Layer 2 of a small transformer language model trained on English Wikipedia (16 layers, counted from 0, width 128). Numbers have three digits each and are written without spaces.
A neuron's activation on a vector x is SiLU(weights . x), where the dot is the dot product.

Input weights of the MLP neurons that the questions are about. A number n stands for (n - 500) times 0.0014.
n47: 611265548458526699357597673494551568695450565613487591500558322518314355410583382520516536510506519536578627536503565488439368506607503746641589611510482395558607515559497438534579554458577403764509398534460304569360683464369633296535372352377574539577458345530497541602552356394340625528557537399506545409258518540398619374427287527699442564434579645565641343432482494467442439497631
n98: 445601557305514616622503559601527500404642342432368286351545366426617519408519338564552611675555439437478514614493534317336417512275744699445276521611519523439519560728613453595510592573604474344437477417416513510624416542472335605467644514354721522433750412584604424443590678395661451383453391593547450429526438479617484548423422428437574529612459435609765474327522332335221490595587
n119: 399456433592370322558423478477440478555623518515310346453467623472264595541465689328479613371564417383495524516370452467422359405503605467481503472600508608333394489431652488564393428528392394377467485508522436428460557563646539615413398410542379581538629503717557595419413736409357477590566598441450467617372468366633727513651606538394453436289518387577462480500475470425473453630538
n153: 468562597609510580323599426473631460511500484544396287564473731491445518565600592314519518487527625535323652562423262461522481544463497318436616457582488582517544607468559483291491411491454550333367327589695431469531316513550661564738371435487354310576420462513355626538454620455466485649345550433437400523358370457295491573274475506608373590336494375561541399560357414426558644532699
n160: 702486523694457801500450612368608694570569444480556401500489358690231421515388760639712522430444520344435358243689409429376544391399622653561500431314591550482692441332400667337473427430450863368416554569504440838270568403641467602658209472577417561395661627610504658612586558413538439485379555347574714615351382431391390663423520373447543603325416386595701601527496449385409370508356
n188: 608314482391291556492558445621485426345637199319424230556486573584273664455490625419572493363479690551339389628452583367375466336548425619547602550572442500627459410458609417504387733455573363523617577474635409496557429401517608574533427489374368484408452572485576746544493404414399629358542558465748493500373534803596529520385519284615641462389594537605697692800721549252466276578323
n208: 486569278587468601530315430411619549433591209389335319399419390473562467446467438485434547482463414523553429319666587663500303526469611531549515612386550624506407487577493549470268939725564430586547677516421531437438313607526426306370535643342380484507539500548660590666555536535796552527550487272475520564330477478545618719596539633422596588490329393547573497418533168449277530475480
n216: 450610513640554464777513690590535617293487527737234435266576387279312352525277440519358605518419428351459672262442654487429285611778533531683432542472612451335616395413907400495693349769554443523683810316513691566698311491426529509540646651495303431301522413598633612584615647556613647509412371436330268303547504019418465635597401570399442749244509582622750290303546282505540445486393
n252: 539568580557415454377565520527303426497328550577641459337341593497670591671500466272425648391403436448575679737447379643423511584557548460407425515536307584405581553525696298537538592586524356356366657682574507590649403478659550729531639536522449675615623669540513579444604490390442718561451543446444435493594522638331507637631585591427398931500496397464556358264388484668344517525400
n258: 492504448529447619567693590582746623424437278362375465183458406400296336477530551330322830492342504444440597364512521761572397365704741633699413373813511520500492602715750491525627553725639543632496749383593485627664374463320561390340500587483465469227634455433576627636632673453579629395489333577532440572565504253364410593508407316337451660366710486717496415362421329459321603594582
n349: 515365662565577616612632571497512351534391407609512417550503578536325522533680398294563390477520571380407589506435464556509518541522473497554458475473669550431617472500702538331410550384442552410522421446542452693537476482685514530546383638421593627582603402518552484462582447353382557311467438290497435463287591521511534557421462459530650417466611274738409469568550619470616511654413
n383: 265472666261230250530587616703402429535392653425482590313392405697444592426437517358346604421514605623281608390576525541496551497619588426360595459511669337526430453562518580541349611483426402602717493644623293654369654471358631364482557559644548480457425603466500593447551365344643503349560497711257450556469386596417393535478593417589525348736522566442517236572517292689554510558586
n391: 600434457319512512332535607576473479454550544532447060349302504368826409619441367263520455405541392320279451418436576368394451650415522562431617591590625606475438552573415382471711504586718682725504579354489557508538529793551451655602826439255412430304397540459578586390462638641488592394645524474698529521881572521504389792414420607394607444658565503364663279472463612520520429468697
n396: 547424679310497338567302583509343345409563556472468518352468646500629321488466701484469471313669565480554420480621363611558425497536635588424519532567594372314463630494569507529385665494447563526471652470574643289595528494548535534315372638601411602558543600596445478309415601626476470621659610547380537494488296318509661609560472506490503555527572562677445441583592561559330413543551
n460: 599528519149525586471552675654537434699392519831487543516390417401552427512573636550535509541434668494594392459424414557669313552632641328509471533562573394426465394371519480569515565547522555460318562586557392485454526633433450459500619403497367409500592319500659455410542472511525582434597533740544550609446382464573479598549415573523478494558503392605597349563751772551408595627538
n548: 279387682454534626473526462355381778396714496560434709504500488292631371592423485460461557602339409370405567440515420504309716619545400389369392413383528601756528475546689448532511429560519607484489552672283342678427434422598390401455448473531424375736470710417542395522525504665592643431641579586651483559198483594485394624403553539453787439694300320691486438368514263170435454527319
n643: 341369508181558311637379600377516483452285580326632673433531482358534469500830532405619585446567517527527487329679744292385360665540549389519500707509508451440577403657403434561651869648493795509593418300821606455412682517240566275655804352346369555578459607401330470664429595651496512429628496690591377448721515496504633489598425473624376414810643421668512333496678613492650602471397
n674: 671438695390516639767643479690563590486684487296202457449539437421497538428479525567624551602588468323456702330763458412579285524667500522297494470566396390402491572451619483557581425587377519617565437466424658356607588798568578513484484562539494451503541468500548629453546690491438593616467642704516470563582488609546707432487685524437471554559435457581536576369524479510474554519606
n696: 451525421526448419762322619466560534477497500236576459416509344485579547476393407483556422417674361640428450515451405412430375423497668316438536507530503131523431578323702473295342413455442516584584701427371625598587627507509509539427519631636485532570468524547587691316423494580462519482669539472314449382628401427686512517440677440424603421509490422357485522397614349503374552468313
n731: 529394547471506305344608678582426397672611545408497534392583566416194503397605470401597515506635382518535392627516526449522494640429676391535336444484529494554474550532627399651550538660489518507565597481633350426612454633678429516609509548620306556394607407572388503522464547601500424500645588485550620589500695569451561659510399310604588473506619405455538430626361358532560536771267
n737: 428410549736318396596533687637402585356576342351551530275591483453602437384523491233532421655459585416373406389419349627574462589337608392418437539702566475354514494475543301558460640550567542484567398391649509491566640663379579578515715627503607421469438394536558453653518522406664446396506399577475500555639523584479509456526347520288503521542288490569561396497517372576559415450594
n742: 521608421815538555400475566367649535305545846601310688428361389560269709626192621526608488454420665574387526748682526396496423512532585544604697355539594646496512579565698536671637287409392422394465421212665352409362473344667385682492571732587803519521660679741465526558255554399410427573610382476471551332684423500634451556400504723496386508381406275581245306382457595402479735424737
n783: 305403500566486605582308366818530551552561451383340537621412557205551452516436294572705471569680559506596364464493496500462496701337503563522296651564628609438519565429737577658517536506533470402523562461513726476480722621449506652371603511489536531589410497669510584609269390730503584507536539461565410681681569400670717558617538699475621406587461491388600258483587503595403451538389
n796: 521406390602428500505547438620523408552391522487328441636455620363434407634505382533459440471508398589579503585505527389582500271386649500556546558382512518517463498448440525517550370513466471338448537407497417453541449691517615436348579606533446424400636507353622462400546368514586526373507304586442562508581490514421564439514345493409436437487514451519584439356550450554307701631581
n822: 507487681704565511537539483573514712336697445403415486507419405551635536476370331500636446629357558480603466338536682466703412553396451547356566627485480443188387453437553611492546500534620419572362532421472507687455576463643517514489561610341694428236518373193658257727428232337556434421608557373374413621517448664483549644526608306311658435490555605358416673439450534467493626224523
n847: 572497726448562375396724497544475262693446474390553349656521539512541452564715596422569582506432705548614574439588425672628285488542387520438566446510647317532341573328519521460424439570497623592581484562389626519509518384527421425548561477630640496407698551274500369478432413506465412367412528583671689354346532386528600566397519506437532558535533451471117540545491476362500677405583
n876: 616295367417352376377408413453532590580452621385710580479276662741421564347352295354839481414706500451565640776632471694301375300395661436403708513462622500482405439291496530496448688504616448478504435414543547408252500273825442389415545559327457541593811515483557496338308179529544552410730640422394515457562552551591365420373578204517463554361308425330382394738469485284698481525410
n882: 476342584728582307440504633541458516510587310764464561582504440530450564540669608292301719554316504468489706485574461618554281593279422530440342459488518504532525427564755583472573631485667602394482442381533374576500422516493500523408719397600317474527527475164239374373284411275379688604336309322636655309493493552725666414328130460508314522492635364606529589547631361401418618320393
n885: 405632496612552468752615624663686699472408448634229431346519678485547642363449462583589674803526659394420484389619500507344315784449623678489448599630332391429463430492496739623519633456608462280577406486602534678568478362358452318620422452512436657766610394549603443547534269504554656372386659729453657805646385610276282591573599686472484240665552316620537632528640470620425426440544
n938: 454544402334273454697478652701496492310459446603265318699748315308706209500616357552512622496496354486496496446442705305523399655504416404427318667579369375380528443644313423615519500514379426468646689336445442489544573555299708672417621434681544601345599482536649551395566796609638511526507467736409468492623375512695459446571439804539610464556605421585660357336557536411500446438451
n971: 358572584533526464341522485437429397599666460392483494615288446593542575466509374442607693644466533612464527488516480193562670551486506591443626326483397565606670494493330389480445528426366379438436403575303407773409473463403552579484341343641409608646395500531442415574591500564487424794390677488634564473484435578412459465338375600524307617414467675553442422281540469523421275451563
n992: 564733586624659684362450602534686612504419416539411189655437409605605362611489470417560626535541464606291475404309340612426387700335486572608404521277474387500708552468581420619647452589574446330445695781259642481200666646533352674578609633504481753309528558701507557609545594693608615394614686477752467355673665443606408507480508661671488507519540553576717481717570652592524489353278

Each question shows a token from some text and the vector x that enters the MLP there. A number n stands for (n - 500) times 0.0091.

"if": 441567452409697313546520446416564436467578493472509402649604501564481594472606555523406288500463623575683503595350524550530429322445508446567482528473148606343578447594370550555435354520436618557528457630481517432598577485305485501480481619391523486493469399544423392287453449558628556555393612487388442453532452563657559418414605535567689358469703532522502414488336531522521472518563
The most active neuron and its activation: n938, at about 1.5

" March": 656517351391525529444316413484530567541406413508587509404598468580464485440449581445452292414449371410589424559344583567552635439416655463676411526628458631509350512702439567414327772485430542494691523526489601522451433481536495584533531389491499363577512394584439421397596470511522534580325366603478455555467626528565524558567656671444525487517553534466491730592511555460406514567424
The most active neuron and its activation: n208, at about 3.1

" d": 573533465451519403490541517522549410743344544467550435480585472585697830430573584446472142414484475504417408311571533491483548287483404369626518492529145554431434549535514548473486536474443605559555324490402568596539419600420551670471616481414406498520418368526475429422443468436587511437612313434499464624395538557472621434616500473535503487580498672335365400440538609479571339557534
The most active neuron and its activation: n391, at about 1.3

" between": 624688477262605474524427566505525602733393463440614452391673384485466535458496477451476540374424556460654728458504472517667510492468603233778498490542407603378531413581475655474592512399473383544515476480425553482619522415476462655483479535537440475508420485467527680463537429339503460445375330645502487584413530509580532353480598596543606380464541436287451777459483350394506533613583
The neuron with the highest activation: n258

" January": 622588470348504539495318529580517588482476472477596425400574410598413553371443527539472396473527353370580354481394577604547439447383633420577380500516460654484401534762442592466333835521300529505596598463556672463435456602532353580529473468559440380587501356594436462450611460539517538542376342578535418577564574504561588425678716610452528415531542502436488763533480499501428567579479
The neuron with the highest activation: n208

"ver": 537595460619557479395423348238450586425490469385443390437589499513406799409347510611423385464455582637529452571452502692427587461536589306850570547496300528510575559626456498489532504366540571523564574499521647402431579389333508645431547570573472496467453540546406421416519560442518523555361375520347558380247485480461543510554546631474593301442559519444513676499660428420582542505589
The most active neuron and its activation: n742, at about 2.6

" |": 524675462376556499465437362454529429503427498458594433515683525548733500400433527435487584463467355382707574359471511574561479347441558432627432482536308490313454658609565551481587564351353399571570607618415469435398487518523543632435458601469501432630314377458517515471564540339560652508361289667436469412324533462441438337577528497565549439451593556335417615600390607431472530590510
The neuron with the highest activation: n938

" Ar": 403546493557532550518500477344546540604375616460507467489591612497410384448422394503471394536454575642596512606478460489629620447468453538589422563580278461334269556543330452507642328563443584554600552622438745366508442490438633538521422478370367613689325425688471417480469454409521434444510228554564495587414550614434555540459633532433462462517444699506361659551404553480462458517505
The neuron with the highest activation: n885

" G": 456633473574544490441609346509475490503331505476522533412541462429455605475420576552567436473473564528677414526672490650525767419393505408659442463529335528444358567524517529536421532419367477552757385592538692563564459535359544830497510535455416385647400487447530471438581468386498531561486198451480453535435637526521701443576600500432443430493516732506398540489460704486577550517506
The neuron with the highest activation: n783

" R": 527540421493472457504534540459447491645327623468611352406726407500509560408571462456431347570513394473525526523505436586637743396434402407664533411511188498517406528481384518521512611480391397528721409553525550572561389485460576612453397550398377509626447514574533244355521516364478517479517266519478476650264639494462631445593503601511515379489482726477415497499437690567523521414452
The two highest activations, in order: n349, n47

"g": 525657564394535421572523410414361498523445532494488453433449462510581570507510570614483401483405678544642368454544470657445813374396611275570510532547425627469449613635406533511413478352460616588616355587424534330585516536326494630391378483451537597593319541490603609401527478390497502522426288398453493382507593484559745364555474629589485506489474560396476402455382480384636333553502
The neuron with the highest activation: n396

" Port": 466477394303548627529513484391407545664384518457585405516552542403510499575357457449424322529554470496646397603545575452676539418406548508677405477476462512423402541558486438333563633558501444423601371672523791417433480579504617587470521518597394490611444422621432354437510549438465519541363330504566508513545497547500683482650510720560400240470481612499341697456476561552391396525425
The neuron with the highest activation: n783

" his": 545569483395525561543439599548553515704459456503640490524639486499459523421338489614640250476451398501615443494523489618568518484486563414560322466503299400420465480744467672569618410430354483558681605546522495494578415425406412536592554447394468505597415424494474427208464529384565505577549242525572585545348681483433564441470420381454743364532575605516455635611454473488577576609552
The most active neuron and its activation: n731, at about 2.1

" A": 464540468510514508484554623545445445616309586455498454458495552597512392387462465525488398500550457493626485437512376533655668462396489413576394471483315378402495592565331540527517498351386524660647490678645585478575488443480420587471481465359411470577322378560570282355497466324546591489536345515497392492322724611453539454431529475521474479523576720504379644424505717446398487619412
The most active neuron and its activation: n47, at about 0.89

"he": 431623483547589545430474341443291452660591483482583527498525454623457715433359569469466342463480565380464485529467431758559669282403473394395399593497306543507469624630487522477661297482580487657499544630495632397541610515409402520502468341560491546480398385421565477281478663381590521518424432516575528506381594510486581367599456525470352286526474511492599514541628465461516470582480
The most active neuron and its activation: n119, at about 0.72

"op": 382533433431654411452384406528377452672574539550502474528590508394522573458576469335452246450401579497603452599396427678646633368346518320632538524523374424426466662684522530440355323309490431434623511642520517435495535441343481438355563595533335458495456578510403554319552547379562570470536483544545490470482485516586520463491649603438456318452535659494504453358323641381595411529515
The two highest activations, in order: n119, n696

" Museum": 533683423368520588471466352443510606590462604467501596399552582291640595491336456469471367600476562514663507529522582440557540401476465410646549545464450395392349544612508579487575608419449594650632524585423621553613457441525530540656414502473438391512495457558482302474475462314573446484456611510542496565451653570444526525663465575729562352308482539346505778431341618428466425564456
The neuron with the highest activation: n822

" mot": 599533501315414358424489382391657387745475599490446625480570489458442551508411464492378324400569435374371368461560550541530488451378552514505559619459455479579451558657579453416513608501434514574583394611446650436620419434386391625423535528380356680420305378368592401378565510452478609562389385467370482520389599578466533329548516708423415367465415581407392620621615510452469601498490
The neuron with the highest activation: n208

"1": 472514457411535483479502598384416449660431580421593496461655539689467658370481700500442399440442562403684384533559560573659685445349530489575412481544379479437563513480403604449481572402378482565399470634427423458475400457668604581619365471412472434577312533471440423313597563407542600507424347608549488467266590552499467357604572607600576503563616640359567676530515627492542355557378
The two highest activations, in order: n188, n160

"ower": 470665421334580461409316502512497368608455412536463537369453405496645588452530627435390387536395576591513359527495522529661577590461508333704493560533279411544427566598524514429550395545440566411457380543401542402575619482527424601687641529521555357437450540562392396320444487374532462614404487707415466522524484564504513435397492654508548334511578819426585781415395511425518497538539
The neuron with the highest activation: n460

" Wh": 452545427417459460569570509526579554770481510423562555413654573509487571397305532538402339370542404537502448550436535617533653473440616446518518586402475465369366651589448440461670649388448490493703418594445530568609513472456542627495460551399334574449543517449585342321354531555599455550397274482733389499227538495469615441411518612480461474520448521543453694422464548479475557581431
The neuron with the highest activation: n796

" ": 567569484399455431484542565428466502552475525450607494392678694507475756576388615566406337417427433461664376581497580639592577448437521459700391377434268613440359563650615552638515643358354355518510376497542434498444396419552496572421365509468528450476385426631411466452480480450560619495590317610522475507487615585476438405474571596530545467446516677375401476636410651414429547499553
The neuron with the highest activation: n742

"im": 425545474351520318507500419557477516552612628553678555480598533556550774550447492652449262477392588519554520440339489581420590446465573363630565356590100530562428453481588551505452422449368546511517374676386483302493574423414375426472452517547416535493369376551507417230554581369632503543386554541478395418566420528458552522398544635474594487440570649389432544592401642509553576361443
The two highest activations, in order: n696, n383

" over": 603598548452626466411503422528528556647382456500592513399539544530474712487414449524356519427391556496481453617438517467535564433493607399715513496456265578325627435588492504508636487467295447472587409495431581450501583268486372630565571600560514355489448562549496440326535517529549497617401316562558485491245491613527427539557531769408633454509472622358475739530617397392491640686595
Which three neurons fire most, strongest first? n742, n252, n98

" Just": 597573456212574440575557529472557508513503521454559553365634532506523522505404439539435420478468200595445631598516525417615618581631513312545458426484358604595379581553486476433510485440682489512560521669547548571571548422468343613421466534423388437563411353605520320447476509430626584575402394457439427480374635493561613374537615733476471380554550555650397829548527613531569490470433
The neuron with the highest activation: n548

" t": 574603553536606394501518524537485457596403380493626558510558584507473702442463480506387245343535536485524445493455502478620469304437491319593446409427166490357556583575439583578408589588331654504557412612390610570589493569456548683421572469386333550557384400438639354496409528389619561522424315608593497606344479513507476356579483470451489363394395583386376496533448603473507491493526
The neuron with the highest activation: n737

" Th": 433546460457580414604517544655385575691331414436485537472689467472444499452453578524544311434542468580537429539623562543574701425398485665686469516492342499348317620479491415479566564538419593517626314631431564437573493569433558613564563563323362598511471541502589246449458522482610356530425263491566390570471624467562531363442552672441421425515444556416395693604409520457533580468443
The neuron with the highest activation: n737

"ivers": 516729497368429504426606413537554494577575513399428562519554526501584545418535482547523328425470545583534388633205518540607513465403530452728515408460253465563432586608466550475411496458477623547658442637370596285500555393469418454550511560529516501484428357682486448317770534597498501584437318553601564528429583532454666460506415593586550417381559635519534534531426547563451580504390
The neuron with the highest activation: n992

" beh": 636653430404360382651527405504540627624417553559541625541722599523505697437351495479464377553525492500438380607500533483552576409482490407524474532512220530468332563740389492538525429406496542567441364850433597610424464559536439634424519446647509559478382239467498476420483477750482478489436404507406524538400504522592471411430477470375507374505494347618439541459475389434535619608535
The most active neuron and its activation: n885, at about 0.63

" is": 524691483354502496406470707435531488654416480476486499544692592455720622383426503506412418414355374470542475501660483497693511435433492606690463518450313427435313481585526596471558531348433528517501636611523723566649614527584348566474518461475463485622318410447501415589534473378505367525266280581516516384325481524393492421600441482551441492468555540352485523436431406397562542565630
The neuron with the highest activation: n847

" it": 656472428452512440475422511541520481672447480491597416541734494451519686410406487554459295371515429408453555612543418688572567565411431512493441420407323491435400565709374480439508327388435480498503561764502663600593566631551431553438578449510526351628380361385510450327630479405579518523303399494494600609345440532417631343592492487493456430426508634433529658529473645469484576606451
Which three neurons fire most, strongest first? n796, n674, n252

"it": 439471545490490446374524554470354554492528463618438435553722429476637705366432526482521308507490522407496409577428540529578612478442568437759550494485171546481339561567460514371590559481519595426509396684471446423613583394540216446424503619501517509480516426599414586385633489399439553476213426457456411567548616499479543367527547634372517488488500755452408653456428736479424420519580
Which three neurons fire most, strongest first? n252, n885, n98

" a": 583591487383501506572478712484531381694457536554556481469593570547603553364388415483544341456534394473534423384530440542651623444490489447541433569532219438369642533661416526460580534431237418638505534710642509367543471480470397645372529434438509505527329374550480484262602502406583561496534222551535485397351656593480550396413505537509527552534595583410406651560631578467442508606528
The neuron with the highest activation: n460

" of": 410637498385551413500455624611476476555513413507547454458604422566611696523406453535459426481421398440569575498558534547576574279524527213695484490395343611387531460500427481536558591421427467605589542735565606393545498369470479530660453545516542509523274552450383527461564498344471632477358295642471528494327593476398463322559594700575637487369580520346511810556368421425566511582578
The most active neuron and its activation: n383, at about 0.69

"cl": 532552412646651449537577564522448457554482526519587531567635410412598529408407393469448231525507643483584369508393466597518565501552539461597523490481152422563573605475489548388509453359546595656552310501413516312471507651474622618414621426470464598432544423509439393508479506433425680534466453567390525453323606351507689365489565639437417346568490577431564514517334622457538266507412
The two highest activations, in order: n47, n737

" init": 647514453344481478215622481398483488563306445587497423464692493366386604445485497575429324572496392533368515467516599579555557486359548403780567524506179542453392587577418566474444562471476631544428460563531435447554379520518425468397513456432545503478474345459350493384601593588549518467428411526408565442371611604569595465580537650533469425534408740437485604360610448482586659540544
The two highest activations, in order: n796, n47

"our": 520540466343546519472532387379391520559464634498591397422587522568611572368360539589530263443489495541605522674501525514642568531481571335710505460465280458334518518587500549403517439607456575489583466758500566416564558343451501487511491509361608532615440470527424422362463528250564700539399546628498518611407544567537487651394657502529631449404469830512472615672419382532468402472472
The neuron with the highest activation: n876

" P": 489419507463531459485476451544520562690441475434593430468663573508478448511535536358384298523501399411693471555555483564607640325395499455616482410530191378535544571480491567492411536391401371515731427620520711501533452518289564601573584533361314498597471375477493160385568514306519499488567383443464501456486594521549509359570670515413448419451498657490399550490440689441456382478439
The neuron with the highest activation: n737

" who": 570584460385566513537469585521545520868559407372569534504493430567469588618269521534516332412496419517504557474379501651536546372513488384722400403528256623380457623725475585482627441343423392563611571498441570354613496605491547676545603488502659472545460462475604511370554501416601521541522466502550545475510572567485595335448528480568553431520538675561485686533507468471537494760488
The neuron with the highest activation: n674

",": 454687455377594466446371591440544497642400576534539457456654480564679599418491496480484400471448348373568523574461474632569387303538535431790502486563464548316317589639624529484686566320441426611602617630480578519569348538430494627431464494462516456542371410464447488455533451463483642584402369695498406497447600545592487330508617498544555440461573576437458565566354442391563562604506
Which three neurons fire most, strongest first? n258, n696, n252